Layer 7 of a small transformer language model trained on English Wikipedia (14 layers, counted from 0, width 64).
A neuron adds its activation times its output weights to the MLP's output. To switch it off is to set its activation to zero at one token and run the rest of the model.
A neuron's activation on a vector x is GELU(weights . x), where the dot is the dot product.

Input weights of the MLP neurons that the questions are about. A number n stands for (n - 500) times 0.0018.
n20: 555 367 688 739 564 304 523 393 729 366 476 475 583 291 473 389 297 391 534 512 437 534 801 336 486 609 444 525 464 496 514 559 521 687 401 300 591 523 382 321 562 416 390 430 518 608 477 513 756 406 577 365 560 665 535 644 471 362 664 294 209 879 409 579
n23: 426 676 589 424 633 413 456 464 542 742 579 512 403 624 481 433 520 562 678 572 359 459 643 580 628 687 258 467 656 562 476 610 503 364 444 378 448 456 419 598 388 442 401 565 492 690 271 446 572 288 497 382 306 585 489 474 379 538 450 408 656 658 525 366
n25: 476 669 623 540 621 642 257 433 554 878 414 500 476 613 311 280 390 343 688 481 330 632 530 346 429 686 453 632 557 443 292 748 331 470 437 436 411 454 588 446 578 530 375 530 434 418 602 553 694 563 256 365 567 411 740 704 521 404 403 511 252 491 401 673
n27: 505 568 552 553 804 602 389 403 322 496 402 359 465 605 662 591 472 516 313 471 556 289 319 532 391 604 336 427 627 266 437 525 605 495 361 349 590 533 689 524 571 660 456 731 699 396 508 590 301 544 412 643 611 630 380 307 465 331 329 683 515 596 536 571
n32: 437 404 487 296 640 604 361 362 375 589 731 649 449 439 538 340 441 437 700 372 578 452 294 609 557 395 591 960 517 622 347 406 365 411 444 469 632 138 512 592 675 590 356 649 475 659 714 456 757 543 488 460 640 444 397 517 614 450 531 372 303 498 394 733
n47: 389 517 544 686 376 295 335 585 441 346 682 448 387 383 524 401 349 684 459 527 841 351 574 700 529 339 392 554 506 503 615 413 543 516 381 444 622 728 350 509 314 665 355 463 415 717 568 483 460 355 473 265 655 538 472 599 648 754 605 556 499 422 458 539
n67: 374 563 517 731 375 604 429 477 538 757 472 551 422 636 480 441 515 598 637 417 647 666 148 615 586 709 559 592 537 519 467 483 510 348 407 569 299 551 428 444 434 254 454 679 503 686 444 390 515 528 466 522 507 606 431 164 636 495 534 472 491 334 384 509
n70: 320 493 628 606 494 471 373 593 684 495 458 372 473 493 514 401 423 665 556 324 464 495 509 697 460 574 424 453 722 533 615 591 418 519 548 606 594 437 428 648 377 399 722 268 628 387 464 382 551 412 390 666 468 785 712 456 393 387 476 429 470 515 406 414
n83: 479 528 510 517 301 478 462 518 289 520 570 546 433 98 417 623 444 449 557 485 573 647 458 355 553 657 391 587 484 309 520 613 517 584 377 408 604 451 421 329 595 578 490 579 469 372 470 749 547 741 437 519 596 649 456 369 663 436 457 678 536 353 521 536
n106: 683 627 858 636 608 538 560 503 441 471 318 395 410 515 492 809 549 355 528 212 458 382 633 496 308 382 570 609 564 567 687 559 346 466 430 326 506 400 582 610 575 259 583 461 573 584 452 722 430 568 374 341 385 426 397 324 558 661 617 460 551 625 456 551
n120: 634 615 418 331 523 345 594 682 426 581 485 512 442 522 332 307 550 486 773 555 400 486 385 488 455 589 514 475 555 480 763 501 357 559 546 404 708 429 580 541 524 676 474 576 389 503 260 566 368 613 581 307 497 673 469 607 400 532 333 492 341 609 424 423
n170: 521 383 826 365 279 644 418 651 475 624 788 619 430 370 574 534 567 348 499 686 493 319 398 669 539 522 619 596 516 544 436 453 497 432 361 356 477 286 396 488 502 357 547 569 247 541 492 478 283 499 361 533 554 536 353 691 560 651 421 478 541 519 468 878
n193: 633 514 487 537 236 529 424 567 357 356 502 285 528 613 366 553 407 495 619 440 500 589 730 653 630 481 398 432 738 671 637 501 550 570 417 629 583 50 448 660 682 451 428 387 633 570 221 687 544 495 327 327 476 268 613 528 520 369 298 590 400 567 627 658
n199: 340 633 391 458 451 762 501 339 194 462 327 304 521 554 392 349 511 419 552 526 562 452 580 355 568 549 297 561 482 452 542 725 516 531 366 622 545 480 550 464 501 359 625 970 562 318 453 369 511 639 383 682 525 682 512 663 492 444 595 623 381 546 454 551
n201: 707 685 539 599 565 549 602 518 459 368 472 228 227 648 580 427 161 537 540 800 370 445 520 385 497 535 475 500 479 511 595 416 514 415 591 517 582 576 322 532 302 432 480 530 571 479 287 479 626 563 432 867 277 453 535 534 422 548 685 320 732 532 556 478
n218: 300 273 474 504 664 693 643 592 471 167 661 596 410 457 420 409 499 775 610 720 567 388 467 568 448 629 571 419 346 450 241 521 533 371 377 519 494 387 473 349 304 719 453 761 412 626 639 583 326 563 554 429 531 802 609 447 506 426 382 490 516 507 522 565

Output weights of the MLP neurons that the questions are about. A number n stands for (n - 500) times 0.00066.
n20: 294 662 390 572 393 572 290 330 338 685 758 176 328 731 570 683 831 701 625 335 580 409 772 531 688 329 386 353 405 527 573 343 574 448 636 460 767 471 321 442 311 375 525 650 272 575 537 84 215 588 572 619 679 464 523 511 183 388 327 712 610 598 762 550
n23: 619 517 480 631 296 362 607 427 530 590 414 422 712 616 420 640 566 580 103 490 462 384 265 654 142 136 652 670 324 501 548 331 850 545 698 336 613 615 530 563 538 413 823 479 371 339 714 523 509 543 669 567 375 22 540 558 678 432 375 688 384 431 523 557
n25: 478 236 539 374 625 667 784 452 503 470 472 428 488 438 511 662 674 562 504 474 686 280 578 694 386 218 507 379 476 698 709 762 491 370 763 527 667 133 382 278 343 570 651 514 878 192 474 284 534 582 540 569 473 635 451 437 455 235 326 661 324 763 838 340
n27: 551 539 605 509 410 312 632 501 663 391 767 566 460 530 332 507 564 295 495 549 247 500 525 613 313 662 284 363 249 468 420 189 729 211 573 482 450 440 673 629 541 441 790 135 599 382 537 538 759 204 645 507 568 600 598 697 357 756 724 812 367 610 373 398
n32: 518 504 531 236 209 676 656 619 479 398 514 549 492 454 320 349 705 639 528 823 359 352 636 526 773 193 523 412 168 606 873 310 672 719 343 444 415 682 349 533 346 439 569 641 203 570 513 417 258 640 615 470 521 565 871 611 318 312 411 467 701 625 503 233
n47: 505 487 540 216 616 400 280 600 533 512 276 618 629 155 589 609 589 249 478 536 578 568 782 624 420 754 336 632 617 382 294 724 585 556 370 699 644 691 631 342 439 216 433 524 429 586 692 554 706 653 479 535 451 466 467 289 360 542 474 430 343 492 251 333
n67: 443 524 466 563 732 493 627 803 501 391 668 317 430 303 591 359 492 293 370 526 652 596 583 226 539 404 374 465 411 455 504 398 513 606 515 443 799 337 734 445 569 639 347 424 694 308 793 381 181 339 411 407 694 747 412 712 532 289 341 584 546 498 525 634
n70: 150 617 419 400 452 577 672 259 373 786 644 713 360 697 430 692 445 408 604 568 555 508 469 551 429 311 710 537 583 403 414 585 297 716 533 465 330 379 605 132 666 805 440 527 238 358 463 265 281 678 430 685 537 557 586 469 569 487 513 465 536 511 483 504
n83: 647 701 392 202 601 727 487 182 558 223 444 657 426 518 429 220 609 485 281 522 664 556 736 612 494 477 514 665 623 522 526 536 436 389 472 515 508 503 752 371 243 286 524 376 401 432 510 807 384 440 686 646 705 561 545 623 466 663 568 579 176 440 346 385
n106: 183 323 636 216 413 425 334 591 662 334 635 335 705 646 640 445 731 415 520 391 412 535 522 437 762 394 554 546 724 271 348 426 271 198 460 457 719 465 394 634 477 697 693 333 400 728 440 741 581 624 655 369 814 395 355 306 374 343 550 626 513 744 459 640
n120: 221 760 537 564 707 262 667 597 504 586 581 337 430 423 445 326 436 427 459 628 529 422 278 429 398 423 402 458 334 432 777 519 345 649 720 587 557 407 416 456 342 299 432 617 841 575 458 455 702 433 499 580 554 544 703 469 564 442 507 632 576 353 392 509
n170: 718 273 513 662 523 365 404 425 480 473 306 669 481 851 455 442 271 87 176 461 816 154 518 518 430 680 515 410 619 762 486 701 387 597 476 484 487 558 682 618 667 642 392 361 534 502 673 403 288 384 324 506 527 406 787 507 484 576 221 419 630 691 467 621
n193: 506 367 301 676 613 650 618 554 300 415 479 542 530 607 415 844 370 401 461 328 342 486 186 715 611 204 392 539 451 597 390 561 90 704 483 243 628 474 524 41 805 599 560 514 587 633 789 443 209 603 348 533 542 566 538 447 461 644 731 392 513 670 538 569
n199: 793 443 617 447 297 503 597 467 667 416 373 282 420 314 728 442 703 447 548 312 602 562 595 493 247 763 970 461 243 463 192 409 482 716 527 280 580 579 275 623 600 641 339 525 417 565 327 760 552 599 517 317 326 443 507 500 599 229 484 473 321 414 636 739
n201: 405 373 505 374 619 551 558 628 684 642 50 619 400 206 557 669 373 597 635 281 351 645 619 474 414 366 524 697 557 356 617 720 219 769 419 324 585 405 578 449 670 723 492 327 449 470 795 647 380 689 606 495 216 607 717 496 185 598 580 437 609 379 415 345
n218: 616 445 535 466 582 394 463 387 640 405 327 445 390 502 501 543 554 344 630 585 654 623 435 326 475 478 538 495 245 455 540 251 607 491 486 772 795 741 384 711 388 344 355 348 545 555 844 642 825 669 465 456 571 266 222 377 313 597 538 586 650 438 624 94

Each question names a token from some text and the token that comes next. It shows the vector x that enters the MLP there. A number n stands for (n - 500) times 0.0078.

Then comes g, the gradient of the next token's log-probability with respect to the MLP's output, scaled to length 1. A neuron's effect is roughly proportional to its activation times (output weights . g). A number n stands for (n - 500) times 0.0011.

" h", then "im"
x: 272 331 411 504 519 502 669 550 395 466 588 645 834 740 457 408 574 386 331 412 296 612 540 454 461 658 344 570 539 463 471 407 781 615 708 285 535 342 373 451 323 485 535 544 598 427 892 578 222 549 744 634 570 342 450 574 473 498 635 605 409 382 287 396
g: 701 451 556 400 550 449 819 306 586 464 428 494 524 467 508 454 464 382 646 548 361 222 606 650 431 463 278 455 508 589 465 394 631 471 466 624 553 521 597 574 437 683 619 244 440 505 415 659 492 530 508 520 534 407 219 387 489 593 627 577 610 503 537 411
Which two neurons, each switched off alone, lower its probability most, in order? n218, n27

"x", then "ter"
x: 443 286 466 428 291 433 707 711 490 457 481 522 792 748 515 379 597 512 477 375 421 584 588 511 492 617 374 500 548 489 436 337 639 515 605 455 708 480 446 337 295 432 421 298 643 392 637 527 401 628 878 694 486 175 412 454 632 470 706 707 480 371 229 520
g: 581 525 456 395 532 523 872 495 668 561 485 280 403 580 118 485 454 475 437 736 426 501 574 473 714 629 563 306 297 610 517 407 504 569 472 427 527 577 404 389 629 543 564 667 572 460 480 509 517 400 474 467 359 443 502 452 597 545 488 537 395 386 606 460
Which two neurons, each switched off alone, lower its probability most, in order? n47, n201

"ic", then "an"
x: 289 510 433 417 405 595 851 567 327 627 426 474 738 657 366 370 538 299 512 468 374 643 575 426 532 607 503 471 546 487 491 305 510 595 643 270 579 509 358 440 370 445 404 323 541 438 793 656 374 318 816 565 393 225 538 321 746 481 609 785 641 477 492 504
g: 588 523 407 389 471 469 209 519 476 554 616 359 586 506 407 615 462 343 393 709 350 685 362 336 433 508 537 468 490 500 589 410 605 671 374 561 278 278 527 694 359 545 479 666 629 385 515 576 496 489 684 588 630 478 534 427 495 737 501 542 572 347 522 545
Which two neurons, each switched off alone, lower its probability most, in order? n25, n193

"g", then "ing"
x: 299 367 344 444 453 426 740 726 312 577 447 493 745 578 484 421 661 329 544 381 174 447 653 461 458 536 501 439 526 555 465 343 594 667 795 348 551 420 404 428 566 402 416 444 629 524 826 577 433 446 755 651 343 134 524 450 502 626 586 756 529 505 404 481
g: 577 404 438 671 433 355 393 500 335 702 691 507 395 484 551 417 488 556 705 405 573 628 408 626 452 370 460 445 571 349 338 589 642 600 551 283 522 593 541 341 531 377 674 608 677 348 443 408 521 424 653 385 591 511 353 552 484 692 624 489 455 403 304 606
Switching off which neuron hurts the next token most? n32

" n", then "g"
x: 242 368 427 329 432 521 688 687 453 520 451 682 779 887 491 485 485 387 360 432 345 592 453 453 606 635 398 537 540 476 567 539 741 668 520 324 535 419 403 388 319 431 568 379 525 538 767 670 189 512 726 638 550 180 517 459 442 488 523 681 460 407 334 477
g: 574 505 590 464 325 429 489 469 636 413 381 605 559 716 456 339 602 703 472 433 456 351 549 433 749 380 577 404 518 473 310 504 456 547 666 504 557 587 350 447 518 461 335 508 327 494 486 438 770 438 439 332 672 369 561 457 699 738 446 496 475 369 569 626
Switching off which neuron hurts the next token most? n67

" to", then " con"
x: 236 427 397 421 650 399 865 482 570 471 512 570 802 698 449 323 543 543 314 414 403 454 549 466 661 591 329 530 656 466 426 334 628 650 670 330 618 389 423 463 231 426 368 525 581 501 827 668 195 468 708 566 608 267 517 556 585 437 568 618 450 440 400 419
g: 647 450 724 597 499 599 531 174 477 470 580 493 478 509 375 564 501 344 473 641 575 407 465 367 351 552 217 564 548 482 479 390 488 284 631 520 509 505 694 548 420 523 498 507 435 630 645 500 605 552 419 347 419 618 563 356 438 633 456 466 735 701 320 512
Which two neurons, each switched off alone, lower its probability most, in order? n218, n27

"o", then "in"
x: 197 641 385 452 442 427 673 616 380 463 557 579 805 677 519 355 570 498 484 366 406 437 674 532 419 699 279 451 602 461 476 367 516 616 654 264 677 426 376 367 368 398 561 416 662 469 854 577 437 328 707 577 326 209 619 589 683 510 575 654 593 350 308 487
g: 660 382 413 275 400 289 384 402 526 616 544 654 659 338 671 494 479 386 511 468 393 586 619 636 512 529 516 555 555 634 359 514 547 668 388 244 464 375 561 470 470 425 594 516 421 755 412 513 513 444 672 374 656 532 620 466 352 598 297 650 563 468 549 462
Switching off which neuron hurts the next token most? n47

" f", then "o"
x: 286 375 478 376 501 496 795 590 513 515 497 694 731 701 356 506 516 369 499 422 305 624 516 413 441 695 363 580 580 579 551 414 599 713 582 234 475 504 219 373 282 474 470 462 661 600 718 691 248 552 726 628 460 309 479 485 452 534 549 741 549 391 216 369
g: 360 663 420 466 703 269 365 550 290 558 290 343 482 369 592 534 304 607 534 423 471 561 505 556 611 622 646 555 532 509 573 556 705 681 668 540 490 444 807 539 459 425 430 432 490 465 567 593 475 678 580 552 250 454 496 446 371 419 482 422 435 400 506 481
Switching off which neuron hurts the next token most? n106

"o", then " o"
x: 196 627 403 489 507 403 704 643 329 470 524 641 736 752 543 359 587 421 432 408 330 525 537 717 497 664 358 388 671 527 456 338 537 532 632 470 597 428 550 328 368 375 527 373 586 518 897 654 389 337 588 616 370 127 580 445 634 515 680 597 496 419 272 451
g: 461 470 408 585 757 550 511 507 479 559 593 587 466 440 518 484 473 424 516 554 511 329 605 549 332 614 401 554 473 550 172 566 491 432 639 375 367 616 678 520 573 613 516 788 495 368 416 508 177 690 482 455 608 518 401 489 563 611 606 272 450 404 448 434
Switching off which neuron hurts the next token most? n70

"g", then "a"
x: 450 384 391 318 453 524 812 552 453 602 469 555 776 609 585 572 539 338 434 277 144 535 549 409 519 589 409 631 571 496 517 448 533 583 712 89 630 418 353 419 545 498 392 433 577 458 685 659 363 551 692 690 487 148 588 372 420 699 607 696 486 432 445 437
g: 463 404 721 475 537 612 373 479 454 549 568 327 614 522 548 452 339 491 635 524 272 611 571 608 456 554 552 550 370 531 441 241 545 461 409 449 305 509 664 482 546 676 626 349 524 558 600 697 412 340 582 510 559 275 349 494 299 678 570 534 704 419 462 570
Which neuron, switched off, raises the next token's probability most? n27

" c", then "l"
x: 315 387 372 473 471 473 780 536 529 510 512 762 664 675 461 457 455 352 379 427 239 623 405 409 427 610 375 552 609 416 614 436 662 626 726 240 554 468 342 521 337 449 476 568 732 468 842 609 200 544 702 672 418 299 458 424 547 509 601 751 459 339 375 401
g: 628 605 576 494 412 516 736 280 610 445 591 391 584 409 389 373 448 596 832 454 581 260 435 453 593 665 556 529 416 462 630 436 520 548 648 446 474 413 400 516 412 419 325 649 574 485 601 424 563 412 249 640 356 508 539 449 463 587 620 631 313 533 414 489
Switching off which neuron hurts the next token most? n27

"ro", then "d"
x: 444 413 401 579 296 376 792 536 568 433 461 557 761 622 509 387 428 551 387 394 355 549 586 517 695 626 311 528 546 491 528 338 469 719 759 325 627 352 277 322 356 433 433 385 709 427 863 623 453 526 680 777 462 205 457 418 627 422 412 588 625 406 387 531
g: 464 373 382 520 528 619 328 646 675 385 555 372 624 381 637 425 484 621 620 459 470 595 477 608 444 428 516 677 457 645 331 617 646 501 671 421 490 537 282 589 357 688 491 582 423 486 410 467 439 604 296 487 605 382 343 568 174 483 600 579 440 622 558 417
Switching off which neuron hurts the next token most? n20

"at", then "ment"
x: 372 341 498 412 478 348 809 630 484 588 529 531 884 653 462 381 517 699 423 540 427 521 479 677 485 507 253 533 541 405 504 494 571 642 497 233 577 569 537 284 545 443 346 478 580 419 720 523 326 349 710 650 409 107 398 412 445 555 769 755 584 518 276 485
g: 579 601 615 372 323 411 425 596 490 491 563 491 608 380 562 531 536 246 410 603 417 420 366 273 492 482 581 484 566 469 459 675 423 453 380 619 653 312 595 388 446 346 696 607 439 475 507 492 657 728 474 428 452 584 515 229 449 631 516 608 650 677 647 408
Switching off which neuron hurts the next token most? n47

"y", then "ear"
x: 411 443 284 349 390 558 757 604 544 585 507 596 898 623 497 318 525 545 268 465 374 511 376 399 559 648 414 585 547 440 542 299 601 556 667 276 622 496 414 380 416 300 333 487 561 433 948 655 433 509 683 608 564 148 579 456 518 642 568 625 408 432 390 468
g: 498 537 375 493 483 587 419 618 514 569 383 369 616 209 514 497 398 431 462 511 618 544 457 674 755 410 606 589 347 689 497 735 511 591 372 458 416 531 422 624 519 576 595 395 409 584 583 589 316 461 406 542 506 583 534 632 506 216 568 502 383 547 201 520
Switching off which neuron hurts the next token most? n32

"it", then " L"
x: 272 513 519 378 431 586 792 775 348 654 475 494 845 716 316 428 574 603 531 362 339 538 574 613 507 492 355 408 480 489 529 330 620 589 639 236 464 587 491 467 335 408 456 255 529 538 793 535 350 423 698 413 387 141 478 411 579 657 641 694 555 481 440 494
g: 573 514 624 296 449 473 576 373 585 408 400 579 387 548 542 505 676 321 544 529 636 570 575 576 390 548 624 440 528 537 405 525 509 567 499 537 494 542 598 596 444 453 673 463 558 242 585 564 829 312 333 469 361 361 474 740 635 458 423 419 399 599 343 268
Switching off which neuron hurts the next token most? n47

" for", then " B"
x: 282 439 470 351 479 472 814 534 567 635 500 655 644 833 465 413 559 491 366 475 283 539 575 457 680 631 371 529 752 567 480 390 649 623 613 351 576 483 347 419 268 457 432 307 552 597 735 584 217 423 680 484 549 178 498 546 586 413 603 663 447 428 317 312
g: 593 536 572 519 439 340 459 456 362 535 389 448 291 548 599 603 769 609 572 294 453 460 609 588 446 508 636 612 656 469 642 354 406 433 586 443 460 461 627 623 547 354 579 393 423 453 681 381 675 634 397 504 330 514 474 474 491 350 634 538 352 528 672 215
Switching off which neuron hurts the next token most? n23

"ong", then "s"
x: 345 343 446 462 568 482 833 628 492 588 500 585 871 624 377 443 659 467 575 410 265 512 726 587 551 603 278 421 523 518 467 253 542 612 609 128 521 542 496 272 461 344 319 462 620 507 816 693 313 481 657 606 343 309 495 503 475 562 596 580 392 520 355 510
g: 724 553 433 568 397 337 386 530 477 545 491 357 482 470 468 598 436 462 740 541 408 599 348 564 607 666 442 413 500 498 401 453 345 507 669 313 625 512 693 449 523 722 557 443 228 665 426 441 245 569 378 422 584 550 499 629 683 349 571 545 410 577 463 516
Switching off which neuron hurts the next token most? n20

" (", then "est"
x: 374 476 435 333 474 477 713 536 586 544 484 603 675 756 544 426 736 436 516 573 235 640 420 454 538 592 342 511 609 419 643 462 583 672 771 303 572 453 334 341 178 415 502 455 496 433 742 643 304 510 637 607 371 206 578 540 545 440 480 770 360 493 254 454
g: 401 319 410 448 429 323 235 595 681 603 560 543 394 419 485 691 347 467 492 543 675 542 437 651 356 476 470 730 433 513 476 283 692 420 495 450 565 557 410 715 439 607 496 608 748 631 424 503 359 528 524 454 604 434 396 518 474 625 499 541 607 350 361 544
Switching off which neuron hurts the next token most? n120